Layer 5 of a small transformer language model trained on English Wikipedia (15 layers, counted from 0, width 96).
A neuron's activation on a vector x is GELU(gate . x) times (in . x), where the dot is the dot product.
The model reads these tokens: " use" " a" " portion" " of" " the" " air" "par" "k" " primarily" " for" " aircraft" " ha" "ng" "ars" " and" " tie" "-" "down" "s" "." " Pri" "or" " to" " this" " le" "ase" ","

The vector x that enters this layer's MLP at each token. A number n stands for (n - 500) times 0.0041.
0 " use": 391 637 549 462 557 461 383 284 502 462 504 355 500 600 585 628 400 489 448 439 587 521 505 355 606 531 271 696 545 325 482 589 413 527 566 444 542 626 484 435 496 461 351 502 393 426 578 596 422 443 590 571 558 725 510 495 536 469 297 493 656 558 408 421 461 385 606 574 409 520 589 527 588 708 637 665 506 681 397 487 178 385 640 146 557 441 453 646 291 367 466 270 689 382 374 348
1 " a": 480 607 354 419 471 294 394 456 379 537 558 311 491 488 426 382 586 513 495 629 397 437 494 418 567 299 499 576 606 605 490 460 578 520 664 556 494 684 478 470 569 532 426 649 393 651 550 566 468 394 611 492 450 770 557 450 619 536 432 481 569 509 405 499 523 383 625 456 419 485 666 475 662 865 614 620 343 442 535 473 424 437 484 603 486 550 585 678 277 245 656 393 649 413 495 383
2 " portion": 493 623 391 514 549 617 589 306 463 383 371 375 415 501 618 403 330 530 468 629 505 448 614 289 549 662 265 529 571 360 425 476 436 728 480 415 584 546 568 534 482 379 456 576 475 439 671 667 417 352 580 631 421 745 598 364 473 555 402 586 598 529 405 323 615 401 347 535 339 506 565 620 341 592 545 662 605 504 530 493 331 309 481 486 461 411 488 661 290 424 451 247 496 561 417 424
3 " of": 316 582 437 561 630 476 394 323 420 306 432 379 543 627 545 530 391 542 417 536 412 375 516 530 479 326 375 647 657 504 432 445 458 626 624 419 559 544 530 635 540 437 321 647 533 465 559 719 643 574 692 638 422 629 478 415 420 443 526 488 542 498 445 484 505 407 560 618 481 516 479 597 602 647 722 594 436 578 477 639 362 343 546 424 620 461 500 564 225 470 499 434 583 381 419 447
4 " the": 503 617 487 486 523 477 378 368 449 416 274 327 597 480 459 407 533 423 404 571 438 253 497 456 530 420 433 548 603 489 430 492 566 376 687 535 492 567 350 462 551 484 435 599 489 785 591 509 607 425 705 565 417 654 422 522 575 572 501 478 567 532 395 559 515 393 588 530 419 472 697 492 630 979 616 562 449 610 560 573 489 356 474 519 554 469 489 514 300 399 596 324 572 490 598 437
5 " air": 542 668 524 451 590 422 584 425 487 643 574 321 498 517 565 383 485 542 450 459 567 449 439 418 490 347 305 729 756 319 566 612 379 493 645 338 474 459 579 497 438 647 452 659 658 404 504 509 511 535 412 518 479 580 430 505 532 351 478 386 635 382 386 575 529 422 524 290 430 461 696 663 518 638 515 671 474 264 289 422 218 429 650 569 499 352 447 619 293 540 429 464 531 578 359 260
6 "par": 473 577 366 486 306 317 418 351 523 669 406 369 554 369 338 407 330 461 396 627 436 728 505 327 637 315 329 350 661 477 492 613 529 475 661 578 424 735 739 506 718 569 378 427 546 381 476 677 488 569 662 446 722 595 427 455 480 480 534 260 475 557 474 349 570 310 423 545 517 413 635 588 486 660 485 640 525 738 245 368 323 458 491 448 509 484 420 533 423 602 330 432 614 405 531 698
7 "k": 417 580 487 628 471 471 425 471 457 636 577 544 439 458 375 509 626 634 339 493 516 409 674 453 682 424 437 609 616 452 538 504 406 500 708 493 397 608 548 555 576 695 341 454 656 435 399 622 357 515 679 489 500 630 560 423 493 372 491 423 411 501 471 498 494 377 663 301 470 546 564 616 564 553 471 559 511 391 334 453 545 494 665 497 410 347 567 577 242 455 435 207 810 360 586 411
8 " primarily": 313 571 533 360 470 401 561 389 488 606 397 267 352 336 334 478 373 358 392 243 499 482 475 530 542 449 340 817 450 504 689 666 296 446 646 408 597 546 293 412 561 597 379 405 541 512 609 564 570 519 628 655 387 735 596 434 364 393 188 509 546 427 459 615 361 461 537 560 469 617 561 587 599 671 502 556 446 371 556 522 343 580 575 396 556 486 342 716 319 435 383 410 496 489 683 371
9 " for": 285 612 578 446 504 375 527 375 349 508 415 411 505 751 538 476 418 567 358 427 421 414 521 541 495 340 474 633 778 667 437 542 569 550 713 536 623 408 525 437 556 458 312 528 493 479 476 589 610 490 615 653 472 576 500 401 513 374 483 533 572 573 429 534 492 342 635 595 511 500 466 581 640 741 622 633 410 471 367 607 407 411 599 572 478 512 432 446 250 346 329 481 528 446 457 392
10 " aircraft": 498 635 638 478 417 487 483 422 515 573 485 281 583 606 429 530 461 424 417 350 505 622 508 427 566 412 399 609 740 393 441 660 411 543 598 560 427 365 615 461 559 631 571 495 647 337 489 639 330 519 510 553 498 688 493 472 464 423 490 521 461 440 375 431 569 437 450 340 391 435 693 610 508 773 636 684 477 375 243 438 251 562 620 555 592 355 536 609 288 492 466 374 513 374 433 255
11 " ha": 461 624 529 612 362 402 470 511 580 488 780 523 380 822 574 576 628 439 401 560 496 510 500 561 685 463 433 725 710 458 566 376 572 422 652 552 514 439 333 329 611 624 312 436 693 476 613 503 586 424 584 540 416 759 496 731 345 457 380 503 485 458 375 545 661 388 496 593 358 574 608 666 376 510 611 668 403 319 379 422 420 550 667 711 321 413 402 588 350 588 510 426 573 591 511 486
12 "ng": 399 489 360 591 333 413 453 355 455 399 457 487 394 448 698 562 570 516 427 610 533 404 680 306 583 309 104 775 623 381 427 524 408 549 683 597 509 587 481 402 426 585 265 377 578 375 512 625 571 616 648 441 488 603 486 488 385 451 400 363 410 504 492 483 544 540 365 492 424 536 415 653 514 447 429 605 525 501 658 496 404 424 618 458 400 482 417 563 303 324 312 122 625 400 498 599
13 "ars": 572 584 681 591 307 533 537 444 343 594 315 392 561 589 462 423 449 542 491 646 577 564 623 324 602 512 375 587 809 437 454 525 471 553 592 632 521 438 517 513 482 644 350 453 592 307 445 742 228 473 718 424 382 566 590 510 388 297 385 568 535 398 472 562 550 528 523 565 431 504 412 643 410 628 460 701 460 614 380 491 514 376 698 452 507 347 319 561 360 219 464 210 667 289 688 406
14 " and": 490 598 453 415 540 463 449 455 463 432 371 360 452 445 632 469 501 501 434 496 365 451 479 340 472 396 466 754 513 469 491 517 545 490 677 502 598 533 359 606 600 386 457 355 451 376 754 672 578 549 531 544 439 553 436 455 676 224 526 431 607 522 393 475 345 370 421 525 423 621 596 496 581 735 658 610 476 494 527 599 368 504 494 538 510 613 349 471 250 482 453 376 625 231 603 491
15 " tie": 350 623 597 606 569 607 399 431 462 374 306 519 382 440 543 466 463 511 443 523 627 473 622 478 643 557 305 774 671 391 694 542 472 399 560 467 497 516 576 572 413 363 301 562 637 499 852 590 702 647 444 616 630 582 482 551 646 519 336 398 548 572 483 471 559 409 588 408 383 488 644 685 395 518 532 618 522 427 636 425 230 417 556 319 353 542 603 673 328 511 512 328 683 746 601 300
16 "-": 136 546 488 457 596 410 341 434 423 492 486 410 381 596 509 570 548 496 507 580 477 310 618 398 538 340 415 610 839 501 538 530 398 582 465 517 521 497 562 479 542 491 456 532 675 488 732 782 558 472 571 380 596 629 495 468 564 258 700 367 414 467 563 376 560 550 539 602 337 461 522 636 487 494 505 615 545 394 419 432 363 464 496 322 459 462 480 457 256 587 592 269 517 387 503 371
17 "down": 264 575 448 423 547 440 499 299 521 360 141 469 439 411 471 525 431 533 520 486 498 360 671 316 545 584 300 628 590 444 438 400 419 580 582 615 487 378 620 341 493 513 409 605 671 481 505 538 766 626 507 569 543 593 577 326 486 449 428 505 622 422 479 589 540 538 414 397 405 548 467 558 634 623 318 682 592 403 571 498 440 306 718 301 569 468 509 675 275 525 438 319 572 478 583 291
18 "s": 332 539 622 521 438 713 387 425 456 481 409 427 428 586 279 515 567 554 563 513 438 417 535 350 611 388 386 496 532 426 494 421 397 559 454 598 548 581 472 554 399 577 498 366 516 391 549 712 503 605 653 670 444 574 531 388 486 389 490 664 487 432 459 608 591 444 435 551 445 465 459 630 535 786 524 615 465 505 373 460 247 441 618 375 450 465 459 640 244 380 555 217 794 313 589 409
19 ".": 436 579 501 434 520 449 516 625 479 328 397 320 339 569 334 441 587 418 470 516 564 279 533 387 455 397 496 806 409 585 430 594 654 518 484 730 633 621 445 518 588 434 520 458 428 452 440 708 504 595 588 489 465 578 480 586 540 552 587 452 546 527 339 544 423 505 510 549 462 518 615 600 558 605 553 604 569 626 398 493 337 418 481 538 356 405 393 430 179 429 409 469 474 571 482 394
20 " Pri": 401 653 373 392 516 549 505 659 416 398 358 660 507 486 429 385 579 321 451 604 290 407 428 483 752 376 495 475 704 347 474 507 721 281 508 546 539 393 523 467 586 480 413 690 723 506 640 632 826 432 426 497 706 508 467 554 592 486 368 537 648 571 550 565 516 454 406 431 479 340 560 619 437 553 504 692 424 445 275 445 390 246 685 682 541 565 568 434 341 642 518 480 459 603 435 498
21 "or": 458 550 641 472 353 366 269 448 553 570 433 571 629 532 313 432 574 498 411 524 397 655 476 461 657 478 376 659 549 302 394 510 458 459 477 373 559 568 432 653 566 595 524 484 627 497 713 504 530 257 736 437 714 600 487 378 459 335 388 442 619 415 525 712 379 605 611 372 502 427 483 541 519 639 495 693 571 572 504 432 474 329 779 589 610 399 353 674 326 357 417 306 567 560 501 666
22 " to": 411 625 536 339 500 538 439 377 459 612 534 419 417 582 410 480 361 659 422 486 399 305 620 557 385 518 323 790 660 522 565 572 754 508 536 363 523 484 248 620 693 446 394 446 468 474 610 540 711 489 741 714 560 458 539 522 514 361 436 498 530 554 388 586 609 394 657 588 421 507 530 572 613 666 675 596 487 498 482 567 626 560 561 329 497 602 486 498 255 476 462 469 750 494 601 449
23 " this": 490 655 555 653 661 388 390 474 519 568 318 326 727 478 467 348 739 489 494 488 576 426 458 342 572 431 613 577 488 420 585 595 652 404 621 506 584 541 515 544 608 458 376 561 476 598 498 490 628 447 565 620 394 589 623 423 613 463 415 551 665 479 378 570 548 449 413 450 397 558 678 405 667 910 754 461 432 471 509 514 581 287 593 600 596 492 499 651 320 357 520 365 576 514 527 403
24 " le": 520 556 725 563 499 276 343 554 417 496 214 460 728 614 610 377 414 502 394 422 467 380 442 467 702 493 523 547 583 434 606 408 622 438 616 518 482 535 407 496 674 363 404 646 293 546 619 746 555 557 588 373 574 610 666 596 490 522 661 429 707 553 415 690 573 441 378 567 389 598 555 689 362 510 700 698 452 320 525 408 328 432 586 444 350 609 462 692 336 562 641 433 435 552 470 492
25 "ase": 616 600 463 489 567 646 449 324 467 439 311 559 481 549 664 687 370 556 593 599 481 467 548 314 562 590 129 682 676 316 451 504 620 475 512 421 523 733 369 359 641 619 478 477 511 367 573 485 541 478 626 522 530 540 633 449 515 546 510 438 533 645 538 615 538 454 467 416 357 562 686 502 509 522 465 756 627 719 456 427 353 352 728 239 587 411 549 654 338 516 430 279 522 520 443 483
26 ",": 435 491 483 528 621 376 562 429 553 420 380 405 423 486 446 489 502 330 551 506 417 399 578 550 449 426 517 709 456 555 616 572 600 469 554 585 627 670 442 456 679 600 578 474 631 432 671 795 399 490 514 604 586 640 525 630 621 363 644 479 419 489 408 625 421 332 396 487 509 489 605 624 502 735 606 684 397 625 461 641 453 428 553 364 534 425 423 562 268 397 440 429 664 398 558 419

Each question shows the input weights of one neuron of the MLP. A number n stands for (n - 500) times 0.0031.

n57 gate: 469 537 495 495 564 605 476 362 484 440 593 509 657 492 508 455 273 453 343 495 407 422 390 470 447 284 421 589 447 443 443 529 472 436 455 538 478 505 419 545 559 476 576 489 581 642 435 560 444 511 550 419 408 513 562 653 437 488 386 539 533 484 699 358 638 583 464 465 412 457 539 457 446 484 600 500 528 492 386 653 500 431 650 578 593 561 640 495 576 435 311 665 554 516 463 747
n57 in: 456 233 448 483 479 536 468 433 683 345 528 391 526 457 578 667 503 389 624 517 635 306 334 515 594 447 575 451 399 505 437 424 623 534 441 400 439 393 508 494 632 506 348 630 374 448 500 517 441 443 643 615 476 314 497 665 503 571 508 611 584 384 439 460 439 392 558 432 446 374 617 486 437 586 366 612 560 324 428 526 523 450 535 574 623 543 456 414 473 373 468 609 452 494 338 511
Which token does this neuron like most? 20 " Pri"

n81 gate: 552 445 587 488 515 548 473 646 454 462 544 555 470 478 317 382 457 551 450 534 486 389 450 500 534 472 472 584 634 464 597 478 289 706 583 443 321 461 423 500 578 409 361 568 344 475 448 429 566 532 425 595 516 540 431 565 403 552 376 483 444 373 621 421 510 428 505 493 539 532 454 597 514 448 572 571 505 457 587 584 411 539 485 438 646 502 488 452 446 639 440 466 350 583 355 603
n81 in: 502 494 451 541 421 476 442 529 478 580 467 548 430 593 469 436 526 412 377 450 415 424 502 548 588 519 544 607 565 427 587 380 424 604 645 446 536 575 480 463 484 539 438 618 418 357 517 584 502 593 496 547 443 551 479 500 478 610 437 458 426 441 496 420 500 432 532 539 620 434 488 550 498 397 568 478 520 443 573 607 444 460 523 439 512 604 496 430 429 566 454 520 346 525 421 613
Which token does this neuron like most? 3 " of"

n69 gate: 492 616 764 495 528 579 627 412 542 667 351 569 408 473 565 458 505 517 549 384 490 538 388 511 481 597 571 470 566 487 686 599 489 439 420 519 385 489 658 476 459 586 343 540 546 483 484 497 625 484 569 448 467 523 505 487 413 478 426 536 554 679 424 540 592 367 446 449 519 662 426 262 570 576 600 494 513 549 481 551 476 658 459 380 384 372 565 503 694 495 489 510 543 309 524 414
n69 in: 467 570 382 423 452 424 517 508 477 525 503 619 647 497 453 483 392 556 526 413 514 503 673 432 623 592 386 604 483 655 489 660 574 586 406 538 674 460 469 520 453 764 520 574 431 526 494 353 336 532 492 568 385 533 480 336 371 497 622 642 391 463 409 540 573 592 611 548 329 514 627 494 456 457 500 469 525 541 660 566 431 251 436 460 522 348 422 430 395 544 392 385 342 380 602 628
On which two tokens does it fire most, strongest first? 13 "ars", 8 " primarily"

n179 gate: 546 477 579 644 517 558 522 452 646 529 545 420 381 481 729 453 456 505 432 490 627 446 649 770 535 450 426 597 328 572 577 500 624 657 553 546 560 614 637 447 453 441 414 418 548 539 330 382 598 505 534 552 480 569 538 430 400 579 569 466 597 396 415 385 383 521 397 460 545 500 479 562 503 538 445 549 459 523 546 395 397 553 587 444 583 623 687 703 511 568 527 631 468 484 489 518
n179 in: 432 626 506 381 628 581 429 428 515 524 668 444 549 515 615 578 483 543 394 527 411 500 497 428 390 342 578 432 512 355 562 360 294 473 616 503 409 570 401 433 444 417 352 701 525 483 571 525 579 454 585 472 397 698 534 675 608 472 548 571 459 421 709 509 537 417 394 546 412 318 542 330 479 256 506 376 430 550 578 368 528 612 628 491 540 332 542 497 278 420 619 374 353 512 606 699
On which three tokens does it fire most, strongest first? 12 "ng", 3 " of", 11 " ha"

n172 gate: 397 483 500 490 443 559 645 382 477 403 427 514 489 421 489 528 543 485 418 538 447 566 604 626 430 360 465 597 582 460 543 601 395 471 469 590 492 510 641 378 535 631 526 580 534 376 300 292 466 637 423 421 415 559 340 429 518 420 634 416 664 355 473 497 553 442 432 617 599 744 485 610 465 555 554 361 527 490 587 518 595 492 532 495 498 510 452 581 648 558 431 457 505 625 551 500
n172 in: 431 343 487 393 411 594 639 666 582 406 330 459 431 583 548 257 611 454 461 562 519 464 634 378 610 347 534 456 459 460 367 404 466 508 448 372 678 577 538 451 367 437 583 549 486 520 614 387 421 597 598 614 513 383 354 577 476 401 440 465 521 429 371 407 536 409 428 508 541 550 403 464 463 400 441 653 563 476 609 580 581 476 385 387 479 668 415 527 621 425 461 484 530 421 446 372
On which two tokens does it fire most, strongest first? 12 "ng", 17 "down"

n70 gate: 570 572 669 592 409 447 445 473 528 548 441 593 438 467 438 415 470 718 533 452 518 604 539 548 540 447 582 545 493 614 634 507 381 523 484 540 403 505 304 495 404 370 583 514 521 517 498 536 514 498 528 552 396 589 554 394 569 413 442 402 536 465 541 573 562 491 614 605 486 528 449 528 530 374 403 568 628 402 493 443 576 428 598 512 553 528 594 424 695 523 579 408 533 598 546 509
n70 in: 510 635 456 541 508 460 446 306 530 413 556 462 348 567 518 503 542 421 497 470 473 462 478 484 380 468 482 348 649 453 448 485 479 464 414 371 526 355 663 347 433 434 459 378 436 523 410 476 465 629 523 354 617 476 533 569 618 666 477 371 466 477 539 429 381 445 544 411 543 641 646 438 436 500 535 672 539 468 510 444 546 369 398 615 493 475 540 682 471 443 351 515 513 396 442 535
Which token does this neuron like most? 15 " tie"

n122 gate: 329 481 619 485 664 552 452 553 526 500 541 576 378 348 563 526 437 569 440 439 503 351 350 366 568 424 515 497 556 517 537 303 469 409 627 392 445 515 680 358 374 506 428 430 583 698 416 427 485 360 547 437 610 539 444 433 645 390 720 445 554 494 569 400 569 583 303 479 606 640 535 464 497 443 468 547 356 534 413 322 473 605 548 337 414 450 494 379 345 290 485 419 399 458 596 583
n122 in: 531 577 526 454 497 434 407 553 610 719 338 697 516 546 654 349 615 470 481 479 526 606 545 442 481 542 530 475 615 479 435 446 550 549 516 555 558 621 590 297 440 497 549 384 546 366 429 561 578 593 495 385 534 518 367 373 436 437 556 579 487 713 503 535 470 497 531 379 368 465 604 424 681 576 620 506 492 408 522 440 612 447 337 505 442 424 626 447 546 408 511 476 668 503 681 471
On which token does it fire most, and how strongly? 7 "k", at about 3.9

n74 gate: 515 439 422 621 592 687 570 699 434 568 398 503 531 643 589 639 458 480 414 601 438 415 388 553 560 319 531 405 509 561 494 600 600 482 542 359 404 759 423 630 406 655 576 515 479 536 665 391 476 625 551 333 602 397 324 582 470 452 581 582 613 678 475 436 408 606 482 434 461 613 292 402 570 457 455 416 526 588 309 500 616 542 423 439 597 436 547 689 440 476 429 636 670 441 503 494
n74 in: 570 563 536 547 418 445 487 648 279 433 591 530 468 434 679 488 572 682 634 417 360 434 390 623 553 639 542 519 388 479 570 409 669 397 541 671 552 522 432 328 533 406 475 447 658 543 402 625 307 547 611 431 434 586 415 488 435 500 363 418 605 528 529 450 497 405 448 413 584 412 645 377 655 434 512 745 419 612 532 746 510 652 529 277 418 387 695 310 556 448 615 546 516 474 463 409
Which token does this neuron like most? 25 "ase"

n75 gate: 707 512 483 570 371 509 473 710 526 469 526 525 574 636 560 417 627 431 566 529 528 385 569 572 515 685 473 488 456 492 568 409 555 313 515 491 575 404 641 424 423 365 447 410 438 513 654 476 334 577 578 451 449 589 636 442 514 508 500 483 534 520 425 503 417 443 551 465 515 382 289 627 483 559 419 428 489 543 503 276 559 326 356 477 547 353 497 377 620 477 203 489 553 569 558 235
n75 in: 513 406 567 364 550 437 359 678 530 505 467 524 520 545 585 448 595 448 593 544 387 438 408 506 444 598 361 447 448 508 428 653 517 511 542 506 388 553 563 436 546 483 573 442 620 316 506 377 403 264 599 426 529 479 447 484 481 464 415 538 357 544 543 508 576 519 519 481 531 326 582 368 371 435 508 622 428 457 647 531 548 459 622 461 618 511 581 549 561 611 398 315 748 597 741 403
On which token does it fire most, and how strongly? 13 "ars", at about 2.3

n138 gate: 524 270 420 542 362 566 520 461 519 314 617 419 497 610 420 473 554 401 557 467 543 438 566 500 581 610 697 624 541 481 546 511 477 405 508 460 526 706 560 486 524 374 384 406 528 323 410 480 555 596 506 418 586 553 416 505 538 671 597 633 591 639 380 486 429 462 538 539 480 545 602 390 551 573 470 494 492 546 523 458 672 152 494 486 440 422 533 530 485 603 606 442 469 414 313 511
n138 in: 709 595 445 693 412 489 599 505 691 444 580 565 512 491 424 534 604 527 532 395 590 442 610 381 281 422 562 381 372 673 453 434 452 595 293 515 405 523 585 422 653 564 567 540 456 473 651 515 480 419 640 561 453 563 407 630 574 433 526 492 508 402 612 503 488 478 503 402 376 541 440 648 542 547 554 494 555 492 386 398 433 400 306 289 457 598 402 492 458 696 500 537 520 565 639 365
On which two tokens does it fire most, strongest first? 19 ".", 26 ","

n149 gate: 510 574 666 365 557 580 445 536 481 519 424 442 505 358 666 643 435 525 558 776 624 437 407 355 511 562 522 429 505 505 466 400 433 489 465 426 519 433 391 486 424 448 358 349 533 488 410 386 669 519 323 460 451 721 568 528 367 472 511 571 448 462 436 451 651 642 503 505 549 508 623 342 581 546 551 358 614 432 393 565 467 444 533 457 472 638 539 458 389 508 558 542 516 566 604 571
n149 in: 490 435 466 387 565 722 443 432 497 524 433 497 484 503 541 540 565 319 609 608 484 505 458 420 470 664 489 549 743 448 471 347 500 430 476 454 583 610 497 441 497 638 394 489 495 413 524 547 561 340 364 383 330 628 581 399 468 480 580 516 500 355 503 390 735 421 542 465 543 527 521 601 552 440 577 330 554 388 467 589 456 351 415 484 518 535 298 489 540 482 561 434 632 481 524 458
Which token does this neuron like most? 17 "down"

n83 gate: 570 565 645 407 466 537 509 453 402 554 596 388 400 453 441 603 602 456 550 469 523 538 420 392 395 458 485 585 463 537 351 410 443 573 413 509 530 396 469 468 424 319 482 578 641 559 456 515 497 647 345 347 545 635 322 552 703 500 572 271 492 425 693 544 577 480 705 627 642 427 526 588 666 386 537 267 542 365 550 585 394 391 491 383 470 448 624 565 405 633 455 500 491 539 428 415
n83 in: 474 575 479 353 428 663 390 610 389 447 263 555 630 494 425 508 661 444 422 618 444 503 569 433 380 500 542 547 505 471 437 478 333 462 435 434 534 516 516 516 598 558 533 448 343 535 296 508 503 486 551 490 476 692 577 495 538 421 541 601 477 617 369 724 539 553 571 579 606 533 551 404 466 528 610 389 557 595 458 442 552 729 561 516 418 525 574 439 563 503 506 455 612 260 379 505
Which token does this neuron like most? 19 "."

n27 gate: 419 481 491 485 704 450 524 681 515 594 479 561 645 591 411 600 580 349 351 459 517 298 348 546 413 615 503 358 423 457 460 291 460 715 646 618 528 375 609 320 520 497 391 396 349 517 515 475 438 512 500 550 555 674 599 438 488 506 328 526 374 431 427 629 467 599 509 533 428 304 429 573 474 567 412 497 417 535 393 413 324 467 506 443 632 431 424 406 636 640 353 568 551 595 553 593
n27 in: 582 549 510 410 520 548 494 608 419 751 478 664 602 566 475 519 593 472 414 500 439 511 508 553 434 678 514 390 432 458 532 339 429 724 699 674 618 500 414 516 474 484 467 524 585 437 486 506 503 585 541 533 398 575 569 467 610 462 251 580 578 579 489 557 461 519 600 416 486 376 417 563 598 470 403 418 741 450 456 555 387 605 503 495 485 407 620 561 575 524 405 382 489 386 611 452
Which token does this neuron like most? 17 "down"

n157 gate: 431 530 594 459 615 615 411 451 457 600 510 523 500 406 556 411 443 558 471 643 363 462 381 574 450 532 444 471 576 516 484 595 411 524 548 611 377 450 373 507 604 584 353 462 635 540 466 542 446 461 491 372 612 552 365 574 423 498 438 460 475 469 422 347 568 581 479 650 710 454 474 370 479 486 493 589 436 336 532 565 473 590 532 467 451 342 512 495 555 507 493 537 572 466 554 567
n157 in: 641 594 487 713 483 590 527 523 452 482 508 439 568 399 533 534 435 533 571 646 484 353 455 542 495 478 533 500 645 620 615 373 441 451 419 388 558 538 580 441 482 584 492 659 702 542 462 678 336 615 428 585 593 664 413 396 362 515 500 450 456 589 395 335 495 579 427 519 567 495 417 454 673 344 550 538 591 416 530 573 497 444 431 416 388 438 497 526 275 447 572 378 473 486 540 524
On which three tokens does it fire most, strongest first? 16 "-", 13 "ars", 7 "k"

n135 gate: 427 808 449 564 406 525 404 463 494 571 547 521 542 347 614 558 482 524 483 506 614 551 568 589 430 425 511 590 489 381 503 575 520 450 433 543 362 489 442 388 514 691 588 545 458 412 441 474 497 432 580 456 441 460 545 468 665 466 625 492 385 570 586 705 506 451 565 472 469 556 494 463 400 361 420 479 690 684 477 537 415 536 489 399 566 606 497 464 677 625 299 604 472 752 500 301
n135 in: 527 363 534 444 471 435 500 419 598 599 472 514 451 603 503 640 395 433 459 567 441 480 555 437 388 408 479 487 495 485 390 548 503 571 360 325 686 508 460 360 443 385 515 545 531 654 526 521 349 341 477 470 407 430 587 474 438 498 450 403 495 467 539 363 547 666 431 589 528 682 432 449 485 415 540 497 332 522 508 497 490 460 570 523 517 467 666 632 444 287 544 495 643 482 575 542
On which two tokens does it fire most, strongest first? 25 "ase", 20 " Pri"

n173 gate: 596 353 435 481 358 658 585 351 439 472 574 383 392 432 585 484 363 337 516 509 334 341 191 626 510 330 635 435 401 453 537 645 483 413 696 591 420 461 586 477 385 503 314 487 422 518 490 579 542 581 592 337 559 613 529 409 348 647 593 585 454 715 582 439 340 327 590 385 555 390 576 572 459 559 614 514 408 391 523 354 653 506 424 416 445 432 487 469 646 356 513 636 474 372 360 431
n173 in: 522 571 622 471 624 519 471 626 604 587 494 616 613 629 513 494 453 563 390 700 379 420 765 411 548 484 347 568 661 623 399 446 454 516 478 574 454 573 632 538 626 602 384 465 513 365 696 507 598 513 273 471 485 361 394 521 556 515 257 528 451 360 337 484 759 758 367 674 481 426 472 436 599 391 390 609 482 537 555 628 323 588 435 666 551 411 447 500 409 447 523 475 427 438 519 568
On which two tokens does it fire most, strongest first? 6 "par", 9 " for"

n58 gate: 440 530 510 469 381 442 638 398 587 364 608 605 604 495 426 528 635 423 497 449 583 474 437 489 338 671 466 383 469 557 560 559 633 590 533 573 436 521 634 459 602 474 448 513 609 524 651 455 449 609 452 621 381 444 479 466 561 493 444 400 478 634 479 541 602 603 450 628 513 594 487 664 468 425 558 417 520 483 524 632 365 510 374 632 452 521 520 505 427 340 350 611 495 492 640 620
n58 in: 397 500 613 646 366 451 611 426 674 385 675 520 437 511 495 454 558 407 614 379 579 439 385 519 403 538 409 336 503 470 460 628 584 557 409 468 427 521 531 294 437 573 566 492 495 555 674 599 596 439 505 623 467 485 489 488 497 425 495 424 642 539 481 466 662 523 358 555 456 500 407 627 472 466 518 539 505 503 471 647 508 567 439 503 480 380 531 500 357 431 711 569 382 604 405 589
Which token does this neuron like most? 11 " ha"

n65 gate: 543 450 489 744 568 406 491 558 408 492 617 563 429 160 497 431 461 466 483 566 568 483 475 410 405 619 566 676 544 421 416 562 416 623 466 477 468 494 475 478 378 362 526 581 712 366 460 468 453 477 536 541 664 577 534 547 506 649 597 391 511 416 480 570 526 604 454 729 539 542 492 415 622 390 608 560 508 438 386 607 421 422 540 626 376 553 462 440 532 680 503 517 618 546 420 429
n65 in: 459 497 334 676 530 467 276 529 646 286 576 558 443 543 506 656 558 489 569 589 470 549 392 459 545 471 395 649 598 338 601 412 538 494 508 560 614 574 475 511 484 491 646 616 574 518 569 334 480 612 506 482 465 400 392 481 402 424 477 492 538 449 509 483 575 481 330 514 472 426 290 520 695 566 391 543 614 497 517 520 448 649 488 494 495 261 580 494 667 378 654 494 426 665 545 420
On which three tokens does it fire most, strongest first? 15 " tie", 12 "ng", 11 " ha"

n1 gate: 387 482 441 678 442 555 415 516 459 571 650 452 455 503 534 549 436 482 591 224 476 567 489 402 547 517 497 565 514 414 398 561 688 333 564 446 695 531 486 572 381 531 497 614 416 574 568 531 373 531 558 503 585 474 486 333 453 482 627 560 532 753 480 553 494 462 573 253 433 492 423 359 516 466 462 667 623 513 625 520 616 453 449 430 537 372 638 367 608 470 437 582 411 486 596 543
n1 in: 374 514 428 500 492 435 500 560 475 497 559 549 516 456 568 492 557 529 573 467 557 621 623 540 477 458 526 430 500 426 488 674 383 344 567 435 513 544 376 587 448 541 505 452 503 547 526 482 350 531 513 528 658 410 637 486 566 641 541 530 409 738 419 616 338 580 560 554 559 464 381 422 652 562 308 618 611 483 448 453 560 292 537 521 469 528 610 397 500 485 524 435 503 676 627 545
On which token does it fire most, and how strongly? 21 "or", at about 1.3

n12 gate: 638 566 419 543 503 463 552 592 484 532 551 624 486 309 445 473 722 606 478 516 426 503 376 489 524 405 619 503 438 573 649 387 321 492 589 459 364 465 670 470 576 565 670 616 456 488 585 494 489 385 409 485 604 549 500 454 343 626 471 605 451 557 392 557 621 518 552 532 446 475 577 511 634 462 707 572 466 547 703 454 470 473 525 354 500 495 484 585 568 526 525 397 280 566 500 429
n12 in: 276 362 383 624 549 506 614 418 434 279 595 326 497 395 482 546 414 641 559 617 537 456 409 455 433 584 503 637 509 458 285 297 446 436 593 389 601 491 546 503 430 355 570 454 532 436 392 595 549 535 468 369 572 525 570 642 526 516 555 593 445 529 447 529 541 379 573 462 376 459 443 643 627 342 463 584 525 579 423 547 289 437 707 500 432 541 424 489 512 393 453 500 616 592 474 317
On which token does it fire most, and how strongly? 1 " a", at about 0.45

n51 gate: 507 500 528 391 523 386 525 523 507 483 640 484 310 555 518 464 648 470 405 602 375 396 563 520 495 485 508 622 446 443 545 473 400 604 436 553 381 470 573 577 302 644 498 419 336 498 453 581 404 425 510 607 564 561 584 565 578 397 380 375 495 500 399 554 605 421 545 421 522 505 495 495 581 535 483 606 521 586 588 488 295 561 530 441 544 599 531 425 430 534 497 398 552 356 420 625
n51 in: 456 622 471 576 388 455 512 614 518 702 282 503 555 411 571 461 542 335 457 590 624 433 527 625 363 569 550 347 452 459 582 555 572 485 576 362 503 545 497 606 627 357 657 449 626 469 629 450 449 528 638 391 552 347 552 517 485 658 467 577 500 455 224 597 494 462 709 739 391 402 383 380 574 426 470 695 555 529 336 405 503 542 537 683 503 391 482 550 542 488 453 414 524 475 311 402
Which token does this neuron like most? 21 "or"

n96 gate: 315 497 476 525 459 549 469 605 616 304 517 342 390 688 517 377 392 518 619 566 557 486 560 698 544 322 725 649 450 411 487 389 514 453 531 469 574 558 344 458 500 536 506 508 396 462 455 571 558 391 508 523 705 344 503 382 492 477 621 226 418 519 557 416 503 514 390 503 494 489 527 522 389 390 563 324 407 546 503 436 497 486 537 391 495 419 394 568 602 481 480 388 461 514 478 560
n96 in: 338 289 573 443 503 512 647 488 494 447 396 690 670 705 481 500 520 473 683 463 540 545 649 578 282 441 341 510 409 427 304 573 582 456 522 506 448 535 472 525 702 452 519 311 609 442 465 549 579 465 312 392 451 551 535 562 428 606 666 451 645 554 516 462 551 454 353 289 475 481 391 609 411 535 615 473 679 377 365 423 532 328 481 487 580 712 549 614 560 503 500 655 598 468 725 448
On which token does it fire most, and how strongly? 26 ",", at about 1.1